Layer 3 of a small transformer language model trained on English Wikipedia (15 layers, counted from 0, width 128).
Take only the direct path to the model's output, skipping the later layers: a vector added to the residual stream pushes a token's score in proportion to its dot product with that token's output vector.

Output vectors of the tokens that the questions are about. A number n stands for n times 0.022.
"and": -22 1 -25 -17 -14 -8 -2 23 9 -11 -3 15 -11 1 -15 -17 14 16 1 37 23 -17 -6 26 25 13 1 14 9 8 11 18 2 12 10 16 -7 10 -21 4 13 -12 -17 13 18 27 10 0 6 -6 0 -8 7 17 15 2 0 -3 -24 -20 -7 -7 -7 12 21 -1 13 9 3 2 1 -14 8 -17 16 22 -29 1 4 9 -2 -4 -11 17 -20 -16 -5 -8 -6 1 -14 4 -22 0 -9 -11 8 -5 35 -23 -26 -17 18 7 1 3 -14 -16 -1 -11 -20 14 -17 12 -5 4 -32 23 -15 -5 -22 14 -27 20 -13 -11 19 5
" (T": -10 8 -17 4 14 -1 -2 -3 9 -22 4 13 14 -3 -4 17 9 -1 -12 2 -8 11 -8 10 -12 -20 -7 13 15 10 -1 -18 -3 1 9 19 1 5 13 5 6 18 -12 -7 21 10 -5 -21 11 -7 9 18 1 -1 5 1 -18 3 16 1 -12 3 -6 1 -16 -13 9 1 2 -18 -1 9 -11 10 -38 7 -6 15 2 -1 7 1 -8 -7 -12 6 4 -8 -20 -3 26 15 6 -9 -17 -10 24 13 24 -21 7 7 -23 14 -11 11 7 -22 4 13 -16 -3 -12 2 -1 -7 9 1 4 -11 28 -10 1 -16 -2 -8 -11 -4
"e": -23 4 -27 -2 2 0 -32 9 37 -23 18 -11 -15 -4 10 10 -11 -19 16 16 -17 -18 17 0 -12 -32 5 17 -4 -21 -5 -18 -19 7 15 -1 4 6 -19 32 16 6 16 -17 -7 -4 15 -4 -49 12 -13 26 -23 16 19 11 14 32 -25 17 -3 36 8 16 2 -7 -34 -24 22 -8 11 25 6 -28 32 -1 2 -10 1 -11 14 -11 -14 -5 27 6 -5 -8 -7 0 2 -6 -3 10 12 3 6 29 -7 4 -7 11 5 -4 -7 -7 7 -6 -5 -11 6 24 -2 25 -12 13 12 -18 0 -14 -17 6 -23 -4 -5 14 -24 9
"'t": 2 -40 -12 53 23 5 -10 25 -17 -17 18 6 30 4 -12 8 26 41 -4 -26 23 5 -28 -18 27 -13 -13 38 8 21 30 -9 14 -26 35 28 -7 -39 -8 -16 -13 -11 -40 11 -5 -10 -19 7 -5 -59 15 -20 -5 11 -7 14 -29 5 4 21 -10 14 -25 21 0 36 -37 7 21 0 12 11 22 9 -20 18 -28 -16 19 33 -40 5 -23 -13 -10 -9 26 26 -4 -4 -6 -3 -24 -11 -19 2 -5 23 32 -19 22 29 -31 -16 1 20 10 -10 4 -9 -13 -21 -24 23 -3 5 -18 -35 16 -23 7 -33 25 44 -18 -10 15 11
"x": -14 -3 7 15 -9 13 -14 17 29 -2 -9 1 18 -5 26 -19 7 -7 17 -22 -12 7 -25 0 -31 4 18 17 26 -10 10 -9 -14 -31 8 -10 -13 8 -7 5 -27 5 4 -16 -7 -37 -4 10 4 -25 17 10 -6 1 30 8 3 12 -8 -10 9 26 -15 -19 5 6 -4 -10 21 -10 2 19 -25 -2 5 6 4 -11 5 19 1 -30 -13 -8 10 12 11 -2 0 -1 7 -17 11 -18 5 -1 3 2 13 8 -26 23 26 5 18 -17 -30 3 -4 1 -19 -7 1 36 -2 -1 2 13 0 13 16 11 -31 35 -20 -19 0 2
" Location": 4 48 27 2 16 -7 24 0 -32 -10 -19 -9 29 0 -19 9 -13 -16 7 -19 -2 14 -7 -2 7 -25 -41 -4 4 -9 35 21 14 10 26 -12 2 14 -3 -7 28 -10 -29 -18 -37 -2 -7 14 17 -11 15 1 29 -38 24 18 -30 12 35 26 30 43 2 10 -4 -7 -13 -4 7 2 -25 13 -5 15 -11 -9 -23 20 -3 -6 31 29 11 -10 -12 0 -22 0 -3 -5 19 -11 -5 -43 -7 1 5 7 30 -3 21 -2 5 -20 -21 -23 5 -32 15 3 -9 12 -25 -13 5 13 -39 -11 -29 -3 10 -12 13 23 -18 -21 15 -1
"ability": -11 -18 -13 18 19 -10 -14 17 27 -40 10 13 25 15 -21 1 40 -3 10 -1 0 13 -45 31 18 5 -33 15 12 7 -23 -4 34 4 -4 36 11 13 -10 33 6 -13 0 -14 -22 -13 25 13 -7 -36 -3 0 12 -7 -28 -9 -30 -33 1 18 19 26 -14 -6 -5 -17 -3 3 14 20 8 24 -15 15 3 21 15 20 3 25 10 -27 -18 -12 56 -34 11 12 3 -3 -4 -1 -29 -6 -6 -26 10 35 11 2 -13 4 -14 20 -13 15 -21 4 -20 -28 -5 -13 -24 -17 1 -8 26 -5 -20 8 -34 -20 -23 16 5 12 2 -17
"- Species": 31 -7 10 6 42 4 -16 -14 2 19 -35 3 44 7 -1 -21 20 42 -19 15 48 9 -8 0 -22 -18 -31 23 8 2 -4 0 16 14 20 -19 21 2 8 15 4 2 9 -21 -27 24 -43 31 29 14 11 8 11 -16 22 4 7 16 -9 -5 31 18 -17 -14 -16 -37 4 -30 39 -10 -17 -14 -25 55 -33 25 -10 26 18 30 -1 6 -7 -19 -18 1 -46 -20 0 -5 -29 -8 -10 -32 -22 8 10 32 18 -11 17 -8 5 -31 -1 -11 -15 -12 37 -20 2 -23 -22 6 1 -13 -12 1 -23 2 -39 -24 6 9 -20 10 11 7
"ateg": 1 26 -4 15 28 -29 -13 5 15 -22 -10 26 1 5 18 -15 14 -3 -5 5 14 6 -41 -15 -9 12 2 8 50 7 -14 -13 32 -2 -16 2 17 23 3 0 7 19 -19 -3 -23 29 -16 9 -13 -20 -24 19 26 -1 -8 6 -2 -18 -1 23 14 10 2 3 -25 -6 -10 9 14 -7 -21 -2 1 13 0 13 6 11 6 5 -22 36 -1 -11 -10 -30 3 4 16 -4 7 17 -8 -11 -15 -15 37 -1 -10 0 0 -5 7 9 -25 -3 -2 9 -16 -17 -5 2 -35 -8 32 -11 -11 -19 -16 5 7 -1 15 21 -13 -42 -17 7
"off": -9 -1 -6 13 7 13 -13 16 0 -20 -10 -11 13 24 15 -2 -5 33 18 -1 -8 -14 7 21 22 21 -45 29 2 10 15 12 -15 -25 -25 -2 2 -18 -28 -36 19 -16 -23 5 -19 12 27 9 -14 1 -9 -18 -15 -7 -8 15 -33 -14 -12 -17 1 12 3 -1 -10 14 17 10 21 10 7 -15 38 11 -18 -4 -7 -2 22 5 1 4 -18 -14 32 -20 -33 7 -17 0 -21 0 16 -16 10 0 8 24 -3 22 4 -36 18 -12 -4 16 -2 -2 31 29 10 -11 -23 -16 -2 -7 33 14 -6 16 2 -11 -30 2 -9 3 7 3
"ity.": -28 -33 34 4 19 9 -37 18 26 -34 -19 29 0 24 -29 -6 39 4 16 -51 -10 -2 -46 -43 1 13 -28 32 -6 -13 15 -20 1 10 5 17 -4 30 3 30 6 -23 -6 -14 36 6 -11 -5 -6 -29 7 -20 22 -1 -1 -1 -17 -31 -45 11 25 9 -9 11 -34 -15 -9 10 25 -24 13 -1 7 14 20 7 17 18 -5 53 -15 40 9 -14 -14 -21 20 27 3 -5 -4 -39 -29 -1 -22 -18 0 28 -2 7 0 21 -10 -2 13 1 3 -10 10 -2 -6 16 -21 -6 16 -7 22 44 2 11 -19 -13 17 -27 -4 3 18 3
"lear": -7 -1 -18 4 22 -3 11 23 -16 -15 15 12 -3 -8 -29 29 20 13 -22 15 19 10 -8 2 17 7 -11 37 12 15 5 -21 37 -12 -6 37 -3 -13 8 13 10 -10 -24 7 -19 1 1 28 -18 -10 -20 -9 4 -33 -9 23 -31 -29 -5 5 5 4 6 21 1 -18 -24 -3 -10 3 16 13 -3 17 1 -15 3 -8 4 20 -3 30 1 -22 30 -5 -24 -20 -15 -4 24 2 7 -33 -6 -6 13 15 -18 2 -18 11 0 -20 -13 6 35 -2 -18 2 -18 2 -22 -26 -3 -17 3 5 -8 9 -4 7 18 13 9 -20 8 8
"urg": -19 -21 -13 8 8 3 -2 -13 33 -23 -1 2 -12 -4 -12 0 46 -6 -4 30 -14 -13 3 -36 5 -14 12 26 12 26 -4 -1 27 -29 -11 15 -10 13 23 -18 25 -14 -6 -7 -14 -12 19 3 15 -5 1 -41 -6 6 -2 -15 10 1 20 12 35 1 4 -17 -2 -5 10 14 17 -15 18 22 -6 -1 16 -15 35 -9 -1 -26 22 -8 -22 24 0 -19 -5 -5 5 -2 -2 0 -17 -13 21 -14 11 3 6 10 -13 -16 18 -24 1 4 -20 6 -41 25 9 1 -20 -21 -5 -7 -24 14 -3 28 -2 -18 -4 -5 3 -1 7 33
" popul": 24 5 -4 -7 39 -7 -6 -3 17 6 -20 7 -2 16 -5 1 11 -14 -10 -43 -23 13 -25 -26 7 20 0 11 37 16 -25 -11 6 -23 15 10 -4 14 -16 2 8 -20 17 -4 -2 14 -4 -14 15 -8 1 -14 -3 2 -17 -10 15 -9 5 10 -7 34 7 16 -28 9 -39 -6 11 17 -28 11 -5 27 -9 -5 18 10 -1 0 3 29 -1 -4 -17 -12 -11 -14 18 -5 -14 4 -11 5 -17 -16 -4 17 13 7 21 13 -4 -12 9 12 12 -13 -36 15 10 -3 -12 -9 14 3 -7 20 -27 -3 -3 10 5 34 -1 -4 -13 -17
"if": -31 -8 -12 -6 24 3 9 -8 21 26 -6 -17 -6 42 8 -1 -7 -23 -11 -4 -13 -16 -16 10 33 13 -26 18 -2 -10 9 3 -17 -23 -9 1 -31 38 6 21 29 9 15 -3 -3 2 1 -3 9 9 -8 -8 23 38 2 -13 -9 -1 -11 -7 6 8 23 -4 -11 -10 -14 -8 -2 -8 -32 -3 17 -12 -12 -5 -18 22 14 -6 -10 6 18 25 -21 -6 -13 8 8 -2 -2 -5 21 -7 -11 -10 3 33 -9 21 12 -8 12 -27 17 17 -3 26 -22 -8 -15 4 -11 -6 5 13 -12 8 -5 1 -2 16 -10 6 -12 0 -44 6
"ities": -26 -23 8 24 27 15 5 5 21 -27 -18 -2 -9 -3 -22 22 13 4 12 -26 -18 3 -62 -38 23 38 2 18 -6 -2 -3 -23 12 18 3 26 -2 -11 18 7 9 -21 -9 -10 -2 47 25 14 -20 -24 -1 9 -3 -20 -18 -1 -28 -7 -11 -2 19 13 12 2 -24 -24 -38 26 13 -29 -19 11 -10 5 12 1 11 8 2 41 5 13 8 -14 -27 17 27 26 -9 -3 2 -16 -34 -2 -14 -8 -14 32 -14 -10 -17 24 -4 4 -17 1 -10 -2 20 -7 6 25 -20 2 6 7 10 37 10 12 -29 -12 21 -13 9 7 1 4
"s in the": -1 26 12 -28 5 11 -33 6 16 -8 -31 12 35 14 -18 27 14 2 -16 -25 -2 16 -8 1 22 -8 -6 14 10 8 -21 -6 2 -4 10 5 6 -5 -18 -8 0 -13 12 12 -1 -2 10 -27 -11 11 -8 -15 -9 7 24 21 -11 -27 7 15 -7 6 -19 15 -16 24 -35 -14 -7 -22 -10 23 -3 9 -19 2 3 -27 -26 40 32 25 -14 -38 21 19 -4 -4 3 -5 30 7 -6 0 -4 10 -25 29 -2 6 8 -12 -11 -7 -3 -14 -13 15 -9 10 3 19 -28 -9 8 -3 24 -6 4 9 17 -27 5 -8 7 -18 4 18
".\"": 23 1 8 42 51 21 6 -12 -15 -58 -46 5 55 16 -25 2 50 36 -25 -29 19 23 -34 -21 15 -14 -33 67 32 -8 -13 -35 32 -11 1 20 37 -27 6 -18 36 -9 -25 -27 -15 18 -11 -3 10 -44 16 -23 16 -31 3 -10 -32 -12 23 21 25 19 -35 20 -38 -16 -56 -18 30 24 20 35 2 95 -13 -28 37 21 -11 25 -16 31 -8 -26 20 -1 -6 20 10 -19 -22 8 -33 -47 11 -14 8 30 23 8 35 23 -32 -44 -16 34 -5 -16 -7 20 16 9 -73 -33 -14 -31 -18 6 4 19 5 -56 -1 23 -26 -19 10 29
"il": -17 5 0 -12 -5 -8 -7 -7 8 27 -6 -20 -20 16 2 11 1 5 20 -16 11 -5 -5 -12 13 13 7 18 -4 0 -8 -4 6 -7 -7 -11 15 25 -5 -2 -34 5 -13 -39 15 -2 13 13 15 6 -15 -6 -8 17 29 11 -1 -16 -7 -16 -19 15 3 -15 14 -25 -1 -5 15 0 -2 11 8 -15 -4 -19 1 -20 27 11 -16 -9 -14 16 6 5 -45 -19 19 0 19 -13 24 -9 -21 38 -4 -9 11 -15 15 4 16 24 11 12 13 -10 -2 -4 22 12 -11 21 4 6 -6 15 -16 13 -28 2 -10 -22 18 -17 -3 -6
"inning": 16 33 6 9 7 -7 -8 -5 25 -46 10 11 1 9 -3 10 41 14 -23 -17 -11 11 -13 13 16 12 -1 26 17 -21 16 -9 -7 12 9 -7 -9 8 -20 -18 -3 12 -11 -8 0 8 32 6 -8 -18 -12 -10 23 -4 7 -18 -24 -26 41 36 38 -7 -7 18 -6 -8 -8 -38 22 11 -8 7 21 19 2 -20 4 -24 -4 -24 -22 18 -20 8 6 -13 6 -23 9 -2 -25 11 2 -24 15 24 17 10 -11 -19 7 -9 -6 -13 -33 -10 -5 -7 -10 2 9 7 -31 -27 4 12 6 -44 34 7 -17 0 -6 23 -1 -29 32 23
" Succeeded": -23 8 20 -13 50 31 12 -14 -18 -11 -14 22 -10 -5 8 3 29 17 -9 -28 -1 -43 -12 -12 7 -14 -2 -3 21 -13 9 10 18 6 -9 1 18 -18 4 -32 9 -4 3 -18 3 -7 -15 -1 23 -24 47 -7 12 -4 9 14 -36 -4 -15 1 51 38 6 20 -37 -5 -39 -30 5 4 -24 35 17 36 3 -22 20 -2 -26 18 -10 46 -28 17 -12 0 23 20 8 -7 6 19 -20 -27 14 24 61 5 -32 -2 36 -25 -23 -35 11 36 1 -6 3 -3 35 -24 -31 -7 8 -58 -5 -1 -21 0 -16 -19 1 34 -53 -10 9 15
"aving": 25 -6 -4 18 -1 10 21 1 2 -17 -34 13 -7 42 0 9 59 11 3 -22 12 -19 -18 1 18 11 -14 39 23 -32 17 -12 10 2 8 25 -15 13 -8 -6 9 -31 -13 -10 -5 29 19 12 -23 -35 31 -6 25 -17 10 25 -22 14 -3 0 17 -10 4 12 1 -15 -25 -17 0 0 6 -8 -8 12 -1 -9 -16 -24 31 2 -29 12 1 16 12 -22 22 -1 -24 -3 -19 9 -23 -28 29 16 -22 -26 11 -35 18 16 -3 -4 -5 15 -9 0 -23 -19 -13 -14 -23 -14 4 -6 0 -2 -2 15 1 -15 -13 30 -22 20 7 26
"gen": 5 -17 -17 7 -9 -4 -23 7 17 -19 -12 -8 10 27 19 16 1 -13 -9 -35 16 -4 -7 9 1 -12 21 25 18 -29 3 -11 42 -42 15 0 11 -16 -17 -9 -21 35 -8 -8 -29 5 2 6 25 -4 -5 12 -4 -17 24 -7 14 -7 19 -17 -7 19 13 8 -20 1 2 1 26 3 30 -12 -2 37 11 19 -14 -1 -2 18 1 17 -7 -1 3 -3 -14 -20 -25 -4 -5 -19 -31 -26 -7 10 -26 49 -10 11 6 -6 1 4 7 -7 -9 27 -9 23 9 3 -23 -1 4 0 -6 2 -22 0 36 -31 -26 29 -16 -16 29 1
"ha": 7 17 3 18 6 31 -2 23 7 -7 -35 -12 5 26 -11 26 11 -11 6 -2 2 -2 3 -30 5 0 -8 15 -35 2 -3 -14 -5 -3 -1 -4 14 -15 0 -31 -14 25 -15 -1 4 0 14 9 0 -26 32 8 -13 -1 20 -6 21 -5 -34 -4 -10 6 -12 8 6 -12 3 -11 36 -3 -15 32 21 -14 10 8 2 -7 20 -4 20 -18 -5 -7 -2 -2 -13 -7 -29 -2 -8 1 -14 -8 8 5 -2 -1 28 13 9 2 -1 -15 35 4 7 -11 3 8 15 -19 -23 -9 23 -5 -16 13 -4 3 -6 -23 -6 26 -6 -16 -13 -5
"- H": 12 -47 0 20 14 12 -9 5 -9 7 -24 4 6 16 -5 10 18 12 11 -15 -2 -30 -6 2 -12 -9 0 4 27 19 15 -33 3 18 1 3 11 -9 1 -8 -2 -9 -25 -21 14 20 3 -9 0 18 19 28 4 -5 18 1 4 -4 9 -17 14 2 -24 9 -27 15 6 -9 2 14 2 22 13 23 -14 -21 1 -11 -18 1 -14 -4 7 -5 13 5 6 -3 8 -4 -5 9 18 -14 -17 -16 -6 2 14 2 -22 -8 -20 9 4 -22 9 9 -9 5 5 -5 -29 1 5 8 -2 1 2 -6 3 -12 13 11 -7 -14 -12 10
"g": -14 -16 -35 0 -30 -13 -13 -2 4 -2 19 11 7 -5 18 4 -17 -5 18 -30 5 -19 29 -8 -1 22 21 22 -13 -24 -17 -13 35 -11 36 1 17 44 -14 -27 17 -2 -12 -17 -18 -11 1 -22 6 12 -9 19 15 11 25 9 -5 -14 22 -19 4 6 -2 1 6 2 15 13 -1 -3 13 -25 -11 10 12 17 -16 15 1 -6 -1 -33 18 5 -24 16 -6 -15 -24 0 -19 7 0 11 8 12 -22 15 5 9 -9 -8 8 6 21 -13 -21 23 -18 -12 17 -2 -9 0 -11 13 8 -20 -12 10 20 16 -25 12 -1 11 8 -18
"iences": 2 -2 -16 37 -2 15 0 0 0 -20 -26 26 1 -21 -32 12 38 10 4 -4 9 -12 -15 -8 47 12 -11 7 -13 6 -6 -38 26 3 -9 2 2 18 21 -24 15 17 6 -8 -9 19 21 1 27 -40 40 9 -21 10 -6 -26 -1 -8 -9 13 55 26 -28 -10 4 6 -38 4 26 -5 15 12 13 15 -3 14 2 -21 -33 10 7 8 2 -21 11 3 -12 40 -7 -5 5 -29 -36 -12 -1 7 -3 28 24 6 6 -13 -29 0 -6 22 -28 -9 -24 -15 -1 7 -43 13 0 -23 -16 14 -19 -4 -5 -25 31 -11 -26 2 44 -14

Each question shows what one neuron of this layer's MLP adds at an activation of 1. A number n stands for n times 0.0089.

n431: 12 14 0 -25 -7 -18 -9 -21 9 13 -12 6 35 -27 12 -8 -29 -1 23 1 -34 19 6 15 24 -41 25 -23 -6 -36 11 10 2 30 -16 -29 1 -16 24 -15 -6 -38 26 10 15 29 15 -34 -6 22 -19 14 31 12 -4 -33 -13 23 4 -22 -17 38 -16 10 -3 11 16 -7 14 -32 18 23 17 -12 -4 -22 -23 7 -7 23 -21 -36 -27 -6 5 6 13 -4 26 -43 -15 -6 -14 -17 -11 31 -4 8 26 18 -13 7 12 -19 -10 0 -18 1 23 22 -25 10 6 14 -12 28 22 -23 7 4 -8 3 -21 14 5 4 26 27
Pushed down most: "lear"

n308: 6 -8 -20 -15 24 -34 14 -20 9 9 -14 2 -5 -14 30 26 1 39 -25 -26 21 7 20 0 1 14 32 4 -29 -7 -19 -16 -22 -7 40 -9 -26 -12 10 35 -38 39 27 -13 -6 16 -29 1 -21 7 -12 36 -16 9 22 -11 -7 -11 14 41 9 20 2 4 -2 -22 -9 9 -7 -34 24 11 -6 -17 -25 -17 -43 -21 -7 28 26 20 -13 2 4 -3 -17 2 9 7 22 -29 -6 37 8 -23 0 0 27 -3 -12 24 -1 -17 -35 21 25 -11 7 25 -28 18 39 -31 2 30 -4 7 -39 -29 -12 32 -3 -33 -22 -7 15 36
Pushed up most: "e"

n207: 6 9 9 -7 2 4 7 -12 7 -2 -15 -10 -10 4 11 -2 -17 5 -4 -8 -8 11 -16 -4 20 -2 22 5 28 5 4 7 4 4 -7 4 -9 -9 -16 -2 19 -3 0 -12 5 3 -7 1 -2 -19 4 15 5 19 23 -10 -5 -3 8 -21 12 -2 0 -14 -6 -4 -8 5 -23 -1 2 6 2 0 10 -5 7 13 2 -9 -18 2 -4 6 -15 3 2 -27 11 -24 6 -13 -2 -9 10 21 -2 -5 10 2 9 12 7 -5 -15 13 -4 -4 20 -19 2 -1 2 9 0 -16 0 -9 -5 0 4 2 -11 0 11 2 16 30
Pushed up most: " Succeeded"

n90: 1 24 22 12 10 -9 2 -1 -11 51 11 -14 -23 5 19 48 -21 10 -8 10 26 -2 -5 -18 -4 7 -23 -4 -2 4 -12 22 1 32 -12 2 -16 5 31 -26 -1 -10 -16 1 1 38 -21 0 9 10 -10 24 -1 26 -1 35 -17 -32 9 -5 0 23 -25 -16 13 11 4 -24 -29 8 44 -9 -4 -25 -26 -6 -2 38 40 28 -21 -13 -19 1 -11 9 -31 -10 24 1 -18 -6 -4 31 -5 -2 11 -6 2 -35 -11 -4 -7 21 -20 -12 -13 36 25 7 5 -3 -16 -24 -22 -14 -1 -39 8 17 35 11 -35 -3 -3 -17 0 -10
Pushed up most: "il"

n41: -3 -4 14 -2 11 0 10 16 9 -5 0 -3 1 14 -10 -16 -14 -13 5 6 -2 0 -8 24 5 7 -7 11 -5 -9 5 -2 -2 -2 -15 17 5 3 2 7 12 -9 11 13 -1 -4 3 -7 -2 -3 -9 4 6 -9 3 13 -14 -26 3 2 11 -4 2 -2 -4 -7 7 5 13 -8 -11 0 -15 7 4 -3 -7 -5 9 -6 1 -7 -4 -5 -7 2 -8 9 -21 -8 0 12 -8 -7 8 -9 19 8 2 -1 17 11 -3 6 -12 3 10 3 -4 -9 -13 -6 -10 -21 -4 1 26 -2 -1 -1 5 -2 2 -17 14 -7 -1 16
Pushed up most: "ability"

n357: -1 -6 13 1 13 -3 -21 24 9 -53 22 13 -18 -11 9 18 15 -5 -21 -13 -19 -14 31 9 -7 -12 11 16 28 29 -5 -56 4 8 11 36 -22 -17 -10 22 8 -7 9 -12 7 -24 -3 -10 1 15 0 -34 1 -16 11 13 29 -1 9 16 -16 -25 28 13 12 4 16 -2 3 -5 0 -4 -6 -5 -7 -6 -9 -18 34 -27 32 -25 -6 -2 13 -1 22 -21 16 -1 37 -10 -3 -8 -20 -31 -2 -4 -7 2 -17 6 4 -29 -10 -14 -10 7 6 -14 1 30 15 -6 12 -19 -34 9 -2 7 1 27 -25 14 4 20 -10 36
Which three tokens does it push up most, strongest first? "urg", "e", "lear"

n239: 1 2 -18 -11 -1 16 22 -15 -35 7 19 8 -27 -28 -31 10 15 22 21 -1 3 -26 -35 -3 -34 18 7 -28 -18 -6 3 -13 -17 -6 13 -11 -13 20 -35 8 43 -16 -2 -26 -14 -2 3 -4 16 -15 12 11 5 23 -25 -23 -6 5 0 12 5 43 -18 -24 25 -5 -11 -19 26 -3 32 42 2 -7 -8 22 -11 8 -32 -16 15 -19 -23 -9 30 3 14 -7 -3 -5 5 16 15 5 10 -28 -20 5 0 -1 -1 26 -9 3 -6 -6 -14 12 16 14 6 -13 29 -29 32 0 27 -8 4 -9 -3 14 -11 -4 4 13 11 10
Pushed up most: "ability"

n263: -11 -10 -11 -11 3 -9 22 2 8 -17 32 4 2 -2 4 -5 6 3 19 -9 -2 -38 2 1 28 -16 35 13 -26 27 10 8 4 -13 -19 6 2 7 -20 7 30 -19 -20 14 -38 -13 -6 8 -40 -16 -25 17 -12 19 -2 3 -6 39 -26 12 1 -10 -7 36 -10 -36 -22 -26 -4 -20 -10 14 6 3 6 3 -15 -20 -19 5 0 -26 29 30 -13 -3 25 9 6 10 -19 7 -18 28 5 -15 4 6 -10 -6 13 18 5 -11 1 22 19 20 -11 -9 11 12 14 -3 15 -25 -19 9 -30 23 23 10 -9 8 -32 4 -6 24
Pushed up most: "e"

n496: 6 11 -1 -9 -16 1 31 -23 -14 -8 14 -6 6 -25 -28 5 21 -13 19 -14 5 5 7 4 4 4 12 18 8 -20 3 18 -16 30 22 12 5 -7 21 -5 -12 9 -4 -31 -25 10 4 -4 -1 12 -8 -19 18 -10 1 6 2 19 6 -14 -9 0 -8 -3 -21 -33 17 -16 -3 14 16 11 -8 -10 -25 -12 38 -3 0 45 21 -8 20 -1 6 4 -9 -18 4 6 15 -14 12 -25 -6 -6 17 -29 -24 -3 -4 -21 20 5 -10 5 0 4 -19 -28 6 33 11 0 -13 -4 0 -14 -19 26 -20 -4 -51 13 11 0 21 5
Pushed down most: "'t"

n109: -7 8 -8 27 -13 -11 49 11 -16 15 -24 -14 -1 -20 -4 -6 -10 2 8 48 -3 -22 -9 24 -22 -16 -18 -12 -28 -18 8 -2 -4 31 -1 11 6 -16 -11 -5 24 -12 -15 15 32 -30 -18 3 39 2 -3 -3 20 -5 16 -2 -10 3 9 9 10 11 18 -12 30 25 -4 -6 -2 24 15 -18 -7 -15 -2 12 23 12 15 3 20 45 -19 -9 -24 -13 13 -13 -7 18 -16 -30 -33 7 -44 4 -6 15 -13 -15 12 0 3 46 -8 -11 11 -2 9 -1 18 -17 -23 -31 -14 5 -6 24 -4 -1 6 4 18 6 -6 15 -12 -27
Which three tokens does it push up most, strongest first? " Location", "and", "- Species"

n250: 29 9 -2 -7 28 -8 -6 14 -3 -28 26 44 12 -21 24 -37 -27 15 72 -27 -15 -30 -20 26 -1 -1 -21 -37 28 50 10 42 4 -1 -22 24 -75 26 0 14 1 31 23 -42 -8 -4 -33 -18 -18 -10 3 -28 -19 -4 12 -21 -39 -42 20 -7 12 -1 -18 23 -18 -13 12 16 3 -21 -13 -11 3 -14 1 28 9 16 31 14 -22 -28 36 -12 -12 -14 11 -2 -16 -6 35 55 21 -26 23 -15 -5 35 -3 14 -21 -10 15 -21 -18 -34 10 20 13 15 -33 -9 7 16 -4 -11 -16 -21 37 -8 40 -18 36 -10 7 -10 18 -20
Pushed up most: "ateg"

n30: -3 1 21 -24 8 15 -39 -2 12 -17 7 29 8 30 -1 5 18 -8 23 5 -17 6 25 -10 -19 14 4 6 -1 29 2 -6 26 4 -4 1 -7 -14 20 7 -7 -1 -41 -6 11 23 -6 -4 -1 5 34 12 18 -52 12 32 -27 -10 -2 -9 -20 37 15 14 -11 15 4 -22 24 -23 -2 8 -11 15 -10 -13 16 4 12 27 10 7 -44 4 -10 -10 8 -6 -14 -1 -17 6 20 -18 -16 -29 -1 -36 13 10 27 12 -30 12 -26 -29 -7 26 4 27 -3 5 9 20 -26 12 8 -13 -11 -15 17 -27 -9 2 -8 11 -7 -1
Pushed up most: ".\""

n124: -29 20 -19 -10 0 13 -4 -37 -10 19 15 13 8 4 -6 4 19 -17 5 11 -19 3 -14 -3 -1 4 13 -22 -16 16 3 4 -16 -15 27 -12 -7 6 -5 -3 -8 -12 -27 8 12 3 -9 38 -7 -4 5 -10 12 -15 5 8 14 0 7 22 -13 -15 6 -25 -2 24 -5 -6 6 -9 5 -6 -12 -3 -3 23 6 4 -21 -21 27 -25 16 4 1 9 20 -4 20 -6 25 29 -6 -14 0 -13 23 19 4 -13 22 -14 5 35 -24 -19 -18 1 -7 3 23 -3 -5 -4 0 -15 -23 5 4 5 6 -21 0 7 -2 15 6 17
Which two tokens does it push up most, strongest first? "urg", " Location"

n193: -16 8 -6 -17 -10 28 2 28 2 35 10 -15 -1 20 -13 6 -3 -15 -14 13 0 -2 13 5 15 19 -8 36 14 -1 15 -6 -12 -14 -24 6 29 -10 3 -28 -24 -15 -5 -4 -9 -31 6 3 -6 -31 -10 -22 -25 -5 20 -1 17 -23 18 18 11 -13 6 -9 -29 -12 25 16 -9 -21 16 -4 5 22 3 33 -3 -27 -24 -3 -3 7 -17 -11 8 20 11 13 24 36 16 19 -5 16 -6 10 -2 9 -7 -35 10 -12 12 9 1 -12 -12 -15 17 6 13 -5 -28 -15 -23 19 -5 -29 11 -9 28 16 -25 5 3 8 -27 -9
Which two tokens does it push up most, strongest first? "s in the", "off"

n186: -24 -20 31 3 -14 -31 -23 15 28 23 -2 25 -3 -16 -15 -14 50 -25 -17 -2 7 46 24 19 8 -63 6 13 -19 -25 43 -4 10 -25 19 -1 8 -5 -16 21 55 24 -7 -32 11 -30 -27 -3 -15 -10 14 3 -16 14 -27 46 -5 -7 23 -11 -6 3 31 -26 -1 -32 57 -4 -12 18 -25 -29 4 1 -18 2 -51 -15 -9 -17 0 14 -37 -7 -39 3 -17 -8 5 7 -37 32 -7 13 11 -8 -9 67 13 -16 -7 2 35 -24 34 9 -36 14 18 6 -2 7 -30 -9 -19 3 -1 8 0 12 52 -23 -10 23 19 -14 5 17
Pushed up most: "gen"

n460: 16 6 17 10 27 -2 13 9 17 15 18 -4 -12 6 9 -21 -11 -2 -7 -4 15 -18 -16 -21 18 23 -6 -22 23 -18 -24 12 -17 7 5 -22 14 22 14 5 -5 -22 6 13 -24 -4 8 -9 -1 -5 4 -2 -14 -18 -28 -15 15 -10 -18 6 -15 17 -4 -2 -9 10 21 0 9 26 -33 2 3 1 10 -2 2 19 -7 -18 15 14 18 -14 -8 -7 -11 4 6 10 -15 -5 -3 22 -1 4 -20 -12 -2 26 21 4 -4 12 -13 4 -1 -5 -12 -7 14 5 13 -15 7 -12 3 -12 -15 -24 -12 18 33 -1 2 -10 -1 17
Which two tokens does it push up most, strongest first? " popul", "ateg"

n115: -17 6 15 44 41 5 -16 4 4 0 4 -48 -29 32 21 -28 -40 -11 -6 -13 -8 -12 -32 8 12 27 -13 30 -40 -34 7 5 -21 -1 52 24 7 30 7 -29 18 27 4 -10 2 17 -20 21 15 20 -18 24 0 -17 10 25 31 14 25 -22 27 -14 -50 7 7 -5 -4 -19 -38 -7 -15 42 40 30 17 -13 -1 -9 1 -32 17 14 14 -29 17 -16 1 -14 4 -11 20 19 -20 7 52 -3 9 3 -24 -14 -2 -8 29 -18 -21 -36 17 -40 10 -5 -20 -19 7 23 -3 -25 -14 7 -11 18 -19 22 15 -5 -1 -11 -7 -30
Pushed up most: " Location"